Layer 7 of a small transformer language model trained on English Wikipedia (12 layers, counted from 0, width 96).
A neuron's activation on a vector x is GELU(weights . x + bias), where the dot is the dot product.

Input weights of the MLP neurons that the questions are about. A number n stands for (n - 500) times 0.00065.
n18 (bias -0.130): 643 561 536 388 232 218 595 550 946 488 292 590 522 583 557 431 851 509 492 680 533 419 597 379 615 386 541 584 356 500 627 259 298 492 471 320 439 338 534 354 776 436 504 326 355 730 404 547 508 533 605 479 602 420 395 488 354 348 707 465 599 424 756 615 409 348 598 589 342 400 475 458 451 702 676 569 590 447 674 447 450 892 415 411 328 504 576 561 466 466 645 555 504 384 548 280
n19 (bias -0.091): 480 374 363 372 649 347 375 599 367 477 424 450 253 566 622 287 492 589 563 627 453 597 432 504 542 548 403 571 407 346 317 594 326 389 349 645 459 540 539 603 710 737 427 398 540 680 665 639 328 492 659 362 539 413 748 251 485 373 650 395 531 328 681 460 414 382 664 546 576 496 334 409 519 464 746 651 933 554 483 344 602 492 456 628 500 459 504 450 605 556 456 504 613 127 627 597
n65 (bias -0.164): 304 701 320 374 400 603 759 684 468 421 524 484 583 646 493 546 476 724 544 481 610 423 527 570 679 429 402 413 344 759 444 611 576 456 512 418 354 613 628 431 643 585 523 392 241 464 504 580 360 263 374 425 675 504 448 402 373 404 723 246 586 428 615 326 168 648 314 638 403 409 384 584 586 512 637 738 455 358 569 367 678 668 330 706 391 572 546 337 463 544 597 379 441 360 519 684
n98 (bias -0.163): 524 465 430 620 191 485 197 378 608 544 525 476 272 488 496 531 598 620 447 484 480 740 259 450 488 519 647 461 567 468 353 352 22 357 568 430 458 492 589 406 735 488 540 302 459 500 480 410 711 412 516 678 431 382 581 622 629 480 408 413 417 565 451 598 393 475 714 664 570 462 354 658 583 728 628 801 562 348 745 259 416 614 586 414 480 350 376 547 612 582 706 471 544 332 485 338
n130 (bias -0.150): 375 568 552 586 380 534 533 621 492 500 563 508 349 361 534 348 542 415 437 561 299 415 664 479 678 302 634 449 455 604 500 796 425 370 263 356 348 550 704 359 492 428 504 397 449 685 467 625 563 574 376 641 582 446 157 543 840 529 484 398 439 615 774 538 587 882 496 392 593 445 433 571 391 500 824 667 504 535 712 227 570 467 323 327 334 535 389 678 475 500 394 600 324 447 237 440
n136 (bias -0.085): 386 472 415 547 440 635 460 669 405 402 482 507 221 616 656 578 404 455 607 664 536 170 535 632 539 363 550 514 385 595 618 525 331 234 633 605 343 251 405 475 496 474 622 333 552 493 682 618 403 398 349 610 553 655 529 659 634 341 618 579 496 383 485 533 316 625 407 338 455 458 585 496 439 507 442 489 549 626 617 374 322 721 359 571 446 545 384 579 545 788 343 570 514 477 594 252
n139 (bias -0.059): 221 350 397 334 510 535 331 404 394 459 490 574 586 629 578 457 493 556 586 383 405 532 517 662 406 516 365 539 446 308 462 517 527 528 595 584 561 636 600 424 613 371 624 500 263 622 660 503 595 435 559 493 627 701 267 455 583 452 490 429 547 485 438 716 389 681 552 421 388 272 569 404 587 731 669 500 585 335 491 468 636 662 430 664 430 673 461 517 556 607 458 552 269 296 454 507
n151 (bias -0.083): 147 424 688 400 471 635 411 560 597 612 549 631 309 337 708 388 406 657 591 639 615 427 684 535 496 504 434 396 335 466 417 716 477 466 544 366 343 420 526 573 398 450 555 231 363 401 608 666 568 467 381 537 308 341 291 638 551 711 443 539 415 448 522 656 557 500 706 428 466 518 545 451 544 296 577 662 785 378 370 465 708 462 736 496 394 386 676 379 462 595 462 519 585 568 436 473
n197 (bias -0.096): 356 360 579 350 416 606 630 649 455 492 633 777 418 594 642 417 724 588 720 444 651 508 532 589 359 427 504 201 633 467 442 512 533 475 192 340 349 500 731 388 385 517 476 355 550 651 533 554 426 320 255 492 711 566 385 566 552 467 750 292 540 456 730 492 355 415 705 563 692 246 674 681 741 550 711 496 386 87 536 573 557 508 487 404 420 555 587 468 445 454 647 417 561 531 406 500
n211 (bias -0.028): 388 500 494 455 579 637 488 445 539 608 503 462 374 691 544 512 592 599 585 527 629 506 547 425 426 438 675 546 450 452 717 398 512 579 479 432 525 512 403 295 406 611 621 475 324 691 554 564 434 329 355 497 456 567 536 514 377 405 497 544 521 487 630 561 345 534 282 567 435 258 454 615 509 430 635 744 631 405 374 623 416 509 580 457 470 523 436 343 581 558 432 616 476 397 632 609
n216 (bias -0.120): 419 570 232 572 547 348 428 468 364 572 329 649 500 556 485 325 553 574 520 453 703 422 519 595 437 349 374 450 500 508 366 244 573 280 393 356 492 402 552 286 558 512 614 563 467 598 380 541 691 348 426 500 652 687 436 291 578 829 473 442 698 299 371 516 424 696 471 457 504 297 662 807 602 480 493 367 893 399 427 529 580 597 655 492 445 458 377 520 615 732 250 390 707 671 588 616
n227 (bias -0.070): 383 466 796 527 523 511 535 543 577 681 316 750 496 373 415 403 574 448 523 735 385 409 290 468 462 496 584 326 458 344 394 477 648 520 404 615 488 433 714 508 635 500 595 322 449 547 322 719 511 431 601 453 545 523 326 526 552 645 323 296 267 244 574 579 732 488 618 451 472 555 426 477 348 621 442 484 584 577 436 378 600 469 539 705 633 404 764 405 862 429 342 480 320 504 250 612
n237 (bias -0.126): 284 490 516 467 392 506 373 446 540 587 261 523 468 590 451 350 439 428 289 480 650 538 480 729 503 465 546 600 576 226 510 517 581 449 473 635 609 353 574 444 464 459 813 647 280 383 433 585 388 389 354 419 646 554 651 586 467 687 628 337 626 464 547 613 532 584 483 409 449 269 517 561 543 463 688 737 524 408 480 623 426 558 572 606 586 455 494 460 462 626 328 578 437 593 510 379
n250 (bias -0.123): 324 447 489 527 470 507 319 359 733 492 468 660 415 612 606 387 398 456 417 454 396 484 564 219 729 357 485 556 401 293 350 539 477 524 577 440 386 397 410 545 455 516 347 528 341 484 570 413 541 481 474 644 605 587 298 555 598 417 611 576 381 666 711 884 682 629 623 590 706 407 449 453 523 638 740 681 384 210 547 463 755 763 373 615 332 430 328 443 448 563 381 721 431 500 478 307
n278 (bias -0.082): 322 535 552 464 595 193 378 464 536 611 463 571 470 464 474 311 533 674 587 482 650 556 654 541 461 412 422 552 227 275 577 536 326 430 564 207 310 540 286 363 444 441 528 575 459 544 507 595 393 568 584 348 549 372 536 326 542 617 620 504 496 673 663 632 390 747 651 493 548 576 624 540 730 551 510 739 537 379 629 549 381 423 467 426 369 280 705 578 474 390 570 577 504 488 466 340
n295 (bias -0.109): 437 462 545 446 709 551 399 535 781 578 623 519 369 527 561 379 595 552 417 645 659 560 390 452 600 449 612 440 419 583 460 391 370 179 430 685 418 500 594 530 325 520 684 508 456 464 516 583 686 629 583 543 525 239 512 659 564 516 425 290 558 387 484 572 228 516 400 553 428 496 504 362 630 626 431 642 436 418 684 201 216 607 787 464 753 366 545 535 576 654 268 476 198 337 362 613
n297 (bias -0.115): 136 564 588 660 483 395 565 496 604 465 628 483 254 379 687 196 509 442 614 568 794 455 449 774 560 164 521 458 530 574 659 535 421 107 306 312 189 234 583 657 513 322 705 573 429 509 391 478 380 608 487 417 484 597 544 409 344 667 380 374 371 337 544 380 492 468 518 391 704 367 671 758 500 716 533 568 509 724 731 495 600 724 544 411 679 521 450 449 540 632 344 535 625 681 409 424
n299 (bias -0.122): 371 528 447 554 401 636 275 407 446 586 597 491 319 506 503 534 442 556 471 544 351 457 339 520 563 509 301 555 513 436 387 532 288 620 519 368 487 666 535 547 578 369 597 613 399 418 631 620 546 519 457 554 382 600 535 567 543 494 479 500 412 551 471 500 351 434 399 664 582 311 535 452 556 726 416 729 411 614 525 275 624 623 715 637 594 488 429 283 585 451 624 529 500 380 540 253
n331 (bias -0.127): 251 628 429 623 259 672 304 539 678 766 339 580 192 504 486 391 535 619 418 538 673 202 534 640 530 507 275 745 279 204 343 624 336 535 389 488 313 567 465 444 666 310 549 464 441 449 492 673 448 550 627 287 510 320 558 548 613 559 341 520 550 546 535 331 378 564 646 657 464 500 438 543 584 668 457 572 604 528 534 309 527 516 729 678 584 555 407 572 432 504 658 524 585 533 489 404
n332 (bias -0.119): 560 450 537 627 446 650 470 573 823 449 457 575 504 644 523 595 707 491 483 316 322 583 467 298 404 472 550 345 408 663 362 351 341 388 551 447 509 617 564 143 289 565 559 135 465 487 794 496 708 338 269 299 623 690 483 448 657 565 630 540 719 304 367 435 504 668 483 640 670 455 350 564 634 629 412 535 562 370 559 200 496 591 704 704 471 459 233 626 829 461 461 405 479 345 309 553
n347 (bias -0.099): 398 532 449 266 405 538 585 717 598 638 331 552 304 496 597 433 323 721 718 572 431 337 579 563 672 393 460 488 520 508 331 419 533 347 500 324 384 305 414 532 654 575 772 113 400 226 553 595 516 508 583 586 522 533 325 577 693 323 516 521 745 313 570 454 384 745 662 465 483 317 393 430 768 471 610 327 685 603 528 372 476 393 783 504 540 438 762 572 391 599 671 578 577 557 395 323
n358 (bias -0.090): 580 539 766 514 405 470 457 536 489 525 485 719 269 651 698 409 467 693 401 603 572 504 507 242 777 384 447 670 425 504 500 536 515 287 547 325 546 434 511 444 447 430 507 243 201 371 659 485 583 547 535 551 533 529 489 565 419 460 562 451 400 461 540 710 538 628 537 490 544 362 609 445 525 588 639 462 582 527 396 625 727 584 618 434 401 421 246 433 433 394 404 551 723 504 180 399
n369 (bias -0.047): 403 375 763 521 455 334 482 428 632 429 366 549 474 408 409 438 446 709 431 745 440 423 344 312 647 614 437 620 430 406 475 518 522 602 461 496 545 624 442 323 524 625 391 646 321 423 346 478 510 557 666 586 590 540 364 195 569 442 558 533 433 523 475 697 670 552 339 427 566 497 309 424 665 590 520 622 470 564 646 301 550 464 814 533 528 319 617 345 570 638 328 478 521 359 347 555

Each question shows a token from some text and the vector x that enters the MLP there. A number n stands for (n - 500) times 0.015.

"arg": 535 427 341 741 598 366 439 387 534 486 767 483 444 508 431 603 524 424 497 311 423 655 458 419 507 491 649 473 602 642 430 718 607 548 386 577 532 506 591 493 570 466 412 447 676 426 549 636 358 521 370 548 440 465 630 441 493 576 407 750 403 412 584 483 562 444 503 439 680 608 453 517 397 500 479 375 597 558 343 492 412 336 658 338 309 549 542 522 357 455 513 577 544 528 501 573
The most active neuron and its activation: n130, at about 0.1

"ent": 605 328 632 408 679 554 593 518 430 476 595 570 725 624 542 398 472 625 598 244 503 447 476 401 455 524 461 460 684 518 531 371 515 497 502 478 310 608 341 448 589 534 584 453 655 661 447 408 444 735 492 536 490 418 571 442 520 338 588 743 467 498 376 536 614 411 615 302 244 596 501 637 543 434 491 612 414 326 426 636 434 411 331 500 450 486 448 410 537 471 528 548 525 487 448 605
Which three neurons fire most, strongest first? n197, n278, n211

" so": 486 714 531 608 548 593 594 467 463 398 382 410 565 503 542 593 443 483 436 351 572 710 619 490 377 398 595 525 707 512 451 530 459 253 550 398 555 685 416 515 463 412 550 571 660 516 483 346 440 507 529 727 419 433 483 508 611 420 308 511 582 546 381 473 472 456 345 523 402 436 599 565 434 376 510 349 630 510 380 468 720 372 547 506 641 571 461 599 377 500 644 374 664 521 424 435
The most active neuron and its activation: n216, at about 0.82

" by": 456 394 472 612 521 584 540 286 426 495 390 430 480 599 552 662 460 625 343 463 514 680 626 546 589 518 490 405 489 503 655 362 664 369 426 604 603 465 643 535 473 457 470 536 567 455 518 597 562 515 510 666 446 491 575 446 523 507 208 514 632 592 294 471 504 658 443 502 465 568 508 445 435 541 549 472 453 547 308 610 586 427 477 201 553 549 444 532 307 367 416 348 591 656 554 578
The two highest activations, in order: n216, n358

"ment": 598 300 480 569 511 423 447 435 533 581 514 557 545 418 466 531 371 588 273 295 532 447 531 507 477 457 496 473 536 494 571 349 573 589 571 576 485 627 483 492 693 522 525 666 503 542 337 448 470 630 419 540 461 429 581 519 558 528 555 692 485 572 593 359 481 495 554 518 366 608 412 441 507 358 502 529 398 457 296 901 313 342 440 557 526 390 580 497 268 400 619 619 634 691 513 640
Which of these neurons fires most? n278

" count": 611 532 378 530 443 526 472 294 394 419 643 563 641 475 487 615 564 377 308 129 504 662 468 608 415 451 362 489 477 603 683 537 343 540 416 461 490 371 473 517 525 535 417 583 708 349 382 526 488 551 538 487 406 563 654 404 463 507 456 765 478 445 597 558 499 373 641 494 498 597 645 424 615 586 561 558 481 430 397 625 488 559 451 525 529 568 536 408 374 573 684 473 422 625 511 411
The two highest activations, in order: n278, n98

"ch": 645 544 564 510 553 511 359 514 512 576 573 469 621 535 424 276 506 481 512 445 514 563 636 633 435 629 507 461 563 609 527 504 598 390 476 333 528 392 429 499 559 630 444 295 597 501 455 420 347 526 645 409 473 587 733 539 453 539 532 529 475 596 567 419 736 217 674 493 501 639 400 377 545 456 340 417 435 756 436 557 619 433 405 461 499 431 408 427 531 545 482 356 317 337 512 647
The most active neuron and its activation: n19, at about 1.4

" a": 451 331 529 502 500 714 436 385 426 494 460 617 430 652 469 715 429 466 507 368 564 367 472 460 402 495 536 516 634 382 658 588 503 372 682 432 524 467 497 529 379 557 586 542 570 492 561 435 528 641 415 506 484 558 725 554 508 519 449 655 489 458 339 451 454 339 395 650 449 626 711 460 321 488 448 498 207 389 293 526 633 519 410 617 513 616 530 486 419 516 499 526 632 476 494 528
Which three neurons fire most, strongest first? n136, n299, n211

"L": 538 367 484 551 614 568 456 538 487 282 576 482 567 394 366 485 542 375 572 380 493 414 509 447 542 600 592 378 458 665 559 589 600 547 546 372 410 431 561 550 399 515 426 599 303 616 515 430 698 480 627 359 387 334 630 556 458 430 314 432 557 513 468 630 429 300 487 479 540 720 403 517 433 518 419 577 457 552 576 348 703 552 528 537 486 511 637 609 403 463 665 395 604 457 510 686
Which three neurons fire most, strongest first? n295, n65, n151

"med": 644 488 514 527 509 468 623 550 484 468 428 523 544 499 549 383 467 543 539 388 434 559 602 354 594 547 546 371 530 673 505 393 831 602 525 525 795 588 434 539 577 529 494 458 349 460 346 415 393 423 548 427 477 589 475 451 326 545 484 401 471 701 350 406 586 466 435 379 517 619 377 310 452 431 484 483 450 661 344 557 593 447 509 553 408 475 597 553 272 278 669 527 666 571 580 692
The most active neuron and its activation: n65, at about 0.38

" sl": 509 501 464 548 509 534 462 432 452 457 525 522 547 554 481 466 452 280 518 355 607 455 548 418 333 609 462 628 612 517 394 674 487 478 438 361 534 707 484 629 485 680 453 499 801 536 434 491 579 384 565 515 440 514 613 490 429 581 341 402 519 441 387 613 543 307 499 528 591 583 561 351 453 486 350 448 686 644 441 425 532 384 549 561 505 437 441 570 255 385 742 433 669 427 657 404
The most active neuron and its activation: n19, at about 1.1

"er": 479 526 462 580 499 617 627 520 344 561 532 631 673 616 414 439 475 683 456 546 577 496 518 602 471 581 442 558 534 540 411 564 625 653 531 561 612 531 424 441 416 465 396 468 552 444 371 484 333 647 510 470 457 378 587 534 456 461 424 518 463 532 464 359 515 376 428 455 193 799 680 402 471 443 562 608 381 470 213 563 567 469 574 500 551 554 465 391 310 483 617 402 546 646 596 429
Which of these neurons fires most? n331

"o": 565 563 550 460 743 483 545 479 462 248 556 269 532 522 475 571 468 451 439 548 511 593 481 433 442 644 570 406 441 462 607 522 557 476 611 591 759 582 562 500 483 569 686 409 599 673 404 425 472 705 428 558 378 519 582 480 422 398 513 551 609 320 458 460 507 324 293 557 369 503 591 516 399 509 424 429 521 623 332 582 391 494 383 294 677 495 462 502 612 592 454 468 602 536 415 612
Which of these neurons fires most? n211

"ory": 607 526 487 625 584 422 546 420 444 553 638 473 431 365 406 539 456 519 271 384 550 570 701 453 547 369 537 633 506 339 508 376 719 554 580 508 662 527 387 504 614 427 510 604 477 437 282 487 375 621 428 470 400 390 645 490 480 601 371 753 433 720 511 454 596 483 522 466 362 571 467 515 524 542 509 561 573 634 231 621 488 534 401 584 438 520 459 598 332 421 593 489 554 530 474 538
Which three neurons fire most, strongest first? n278, n331, n237

"ley": 507 496 409 684 516 653 440 387 527 458 485 415 572 462 425 602 398 554 350 314 440 527 611 591 644 680 538 534 408 555 495 474 589 724 540 571 648 415 452 446 429 516 602 632 440 529 419 373 353 717 541 564 450 443 411 518 479 429 423 617 571 618 493 703 621 371 388 462 459 595 434 359 620 404 372 504 344 665 305 620 694 425 503 450 470 522 527 585 415 483 473 539 341 463 348 616
The most active neuron and its activation: n369, at about 1.2

"ure": 470 457 386 560 483 518 597 410 445 506 687 470 563 423 587 623 412 472 437 379 545 526 658 315 448 451 471 509 564 575 656 541 641 618 636 587 443 475 487 443 444 489 531 632 494 505 467 409 384 735 323 505 392 442 599 510 393 564 483 669 451 673 572 520 547 522 464 351 492 713 508 366 537 493 651 709 455 439 269 649 560 371 435 604 486 503 578 388 212 363 529 492 418 492 541 494
Which of these neurons fires most? n250

" ": 552 537 525 617 461 602 463 600 503 302 624 669 529 593 567 412 554 337 441 353 625 425 456 592 402 565 521 549 439 526 555 457 527 399 646 568 562 536 455 751 516 672 469 528 554 302 670 470 458 587 527 485 416 474 478 536 533 477 490 671 611 543 498 471 570 347 461 497 439 609 469 324 351 486 600 393 276 540 483 698 532 494 420 419 402 449 404 476 182 429 437 533 609 565 417 407
Which three neurons fire most, strongest first? n358, n136, n250

"aff": 632 533 404 635 645 521 610 437 494 418 617 552 504 334 539 624 697 655 502 374 446 619 449 568 489 588 522 340 439 727 548 529 548 312 411 522 562 628 530 536 477 565 494 447 535 375 269 433 387 385 414 523 349 512 526 383 589 508 569 525 505 722 546 491 480 521 402 495 415 701 504 450 555 452 612 498 307 401 393 568 418 435 537 564 407 564 545 525 321 230 558 554 484 626 405 668
Which of these neurons fires most? n65

"am": 622 352 458 521 536 430 507 421 555 539 522 427 313 536 447 648 433 304 368 510 482 430 395 559 423 624 589 398 567 755 493 345 647 424 495 587 849 582 528 504 531 662 345 502 555 517 510 528 339 614 507 602 463 564 547 463 389 492 314 473 555 591 607 490 666 342 406 662 451 651 434 422 460 474 452 319 427 710 336 478 403 466 693 519 511 514 506 514 570 481 445 527 413 415 545 602
Which three neurons fire most, strongest first? n227, n369, n295

" also": 456 615 494 472 565 696 361 490 313 508 488 387 517 529 516 518 566 725 554 366 573 529 635 386 561 517 458 570 577 437 486 418 361 446 618 659 610 489 656 464 538 388 526 623 642 486 478 289 570 482 547 594 527 539 415 568 501 539 444 576 388 507 397 643 468 346 537 353 467 486 527 566 615 370 513 336 324 709 379 674 420 434 493 311 473 621 380 570 325 413 472 407 506 783 436 544
The two highest activations, in order: n358, n216

"es": 425 372 671 651 623 494 493 514 389 485 536 415 667 462 441 465 385 563 337 302 594 452 551 602 492 355 466 591 548 541 567 488 708 492 509 409 393 547 525 476 462 485 656 523 379 382 379 477 397 485 593 623 471 507 464 482 504 512 496 637 615 643 311 522 623 413 703 526 282 563 578 458 462 481 401 397 598 695 425 846 502 533 617 504 533 486 610 529 223 319 409 476 424 628 429 473
The most active neuron and its activation: n237, at about 0.9

" for": 488 313 578 576 634 421 449 554 447 469 440 433 455 515 614 610 405 455 525 369 554 691 647 431 499 384 429 588 613 473 651 438 597 495 594 501 693 514 596 528 527 409 595 484 551 424 436 450 590 514 379 570 434 444 413 615 517 494 283 495 589 614 387 476 448 528 521 521 544 612 589 372 430 659 504 462 529 398 224 680 729 299 446 303 480 432 597 520 312 487 527 508 533 512 533 633
Which three neurons fire most, strongest first? n358, n151, n139

" prov": 439 613 375 614 584 673 424 670 525 460 475 450 557 430 488 398 450 522 734 343 421 628 415 479 462 580 526 409 537 796 577 384 564 518 621 358 609 573 390 446 709 420 561 574 655 572 472 581 559 694 492 469 471 478 501 551 552 522 423 677 486 397 255 543 470 357 499 503 326 547 645 492 528 504 416 361 424 432 578 579 437 288 497 362 396 448 550 491 304 307 622 507 552 539 406 523
The most active neuron and its activation: n347, at about 0.14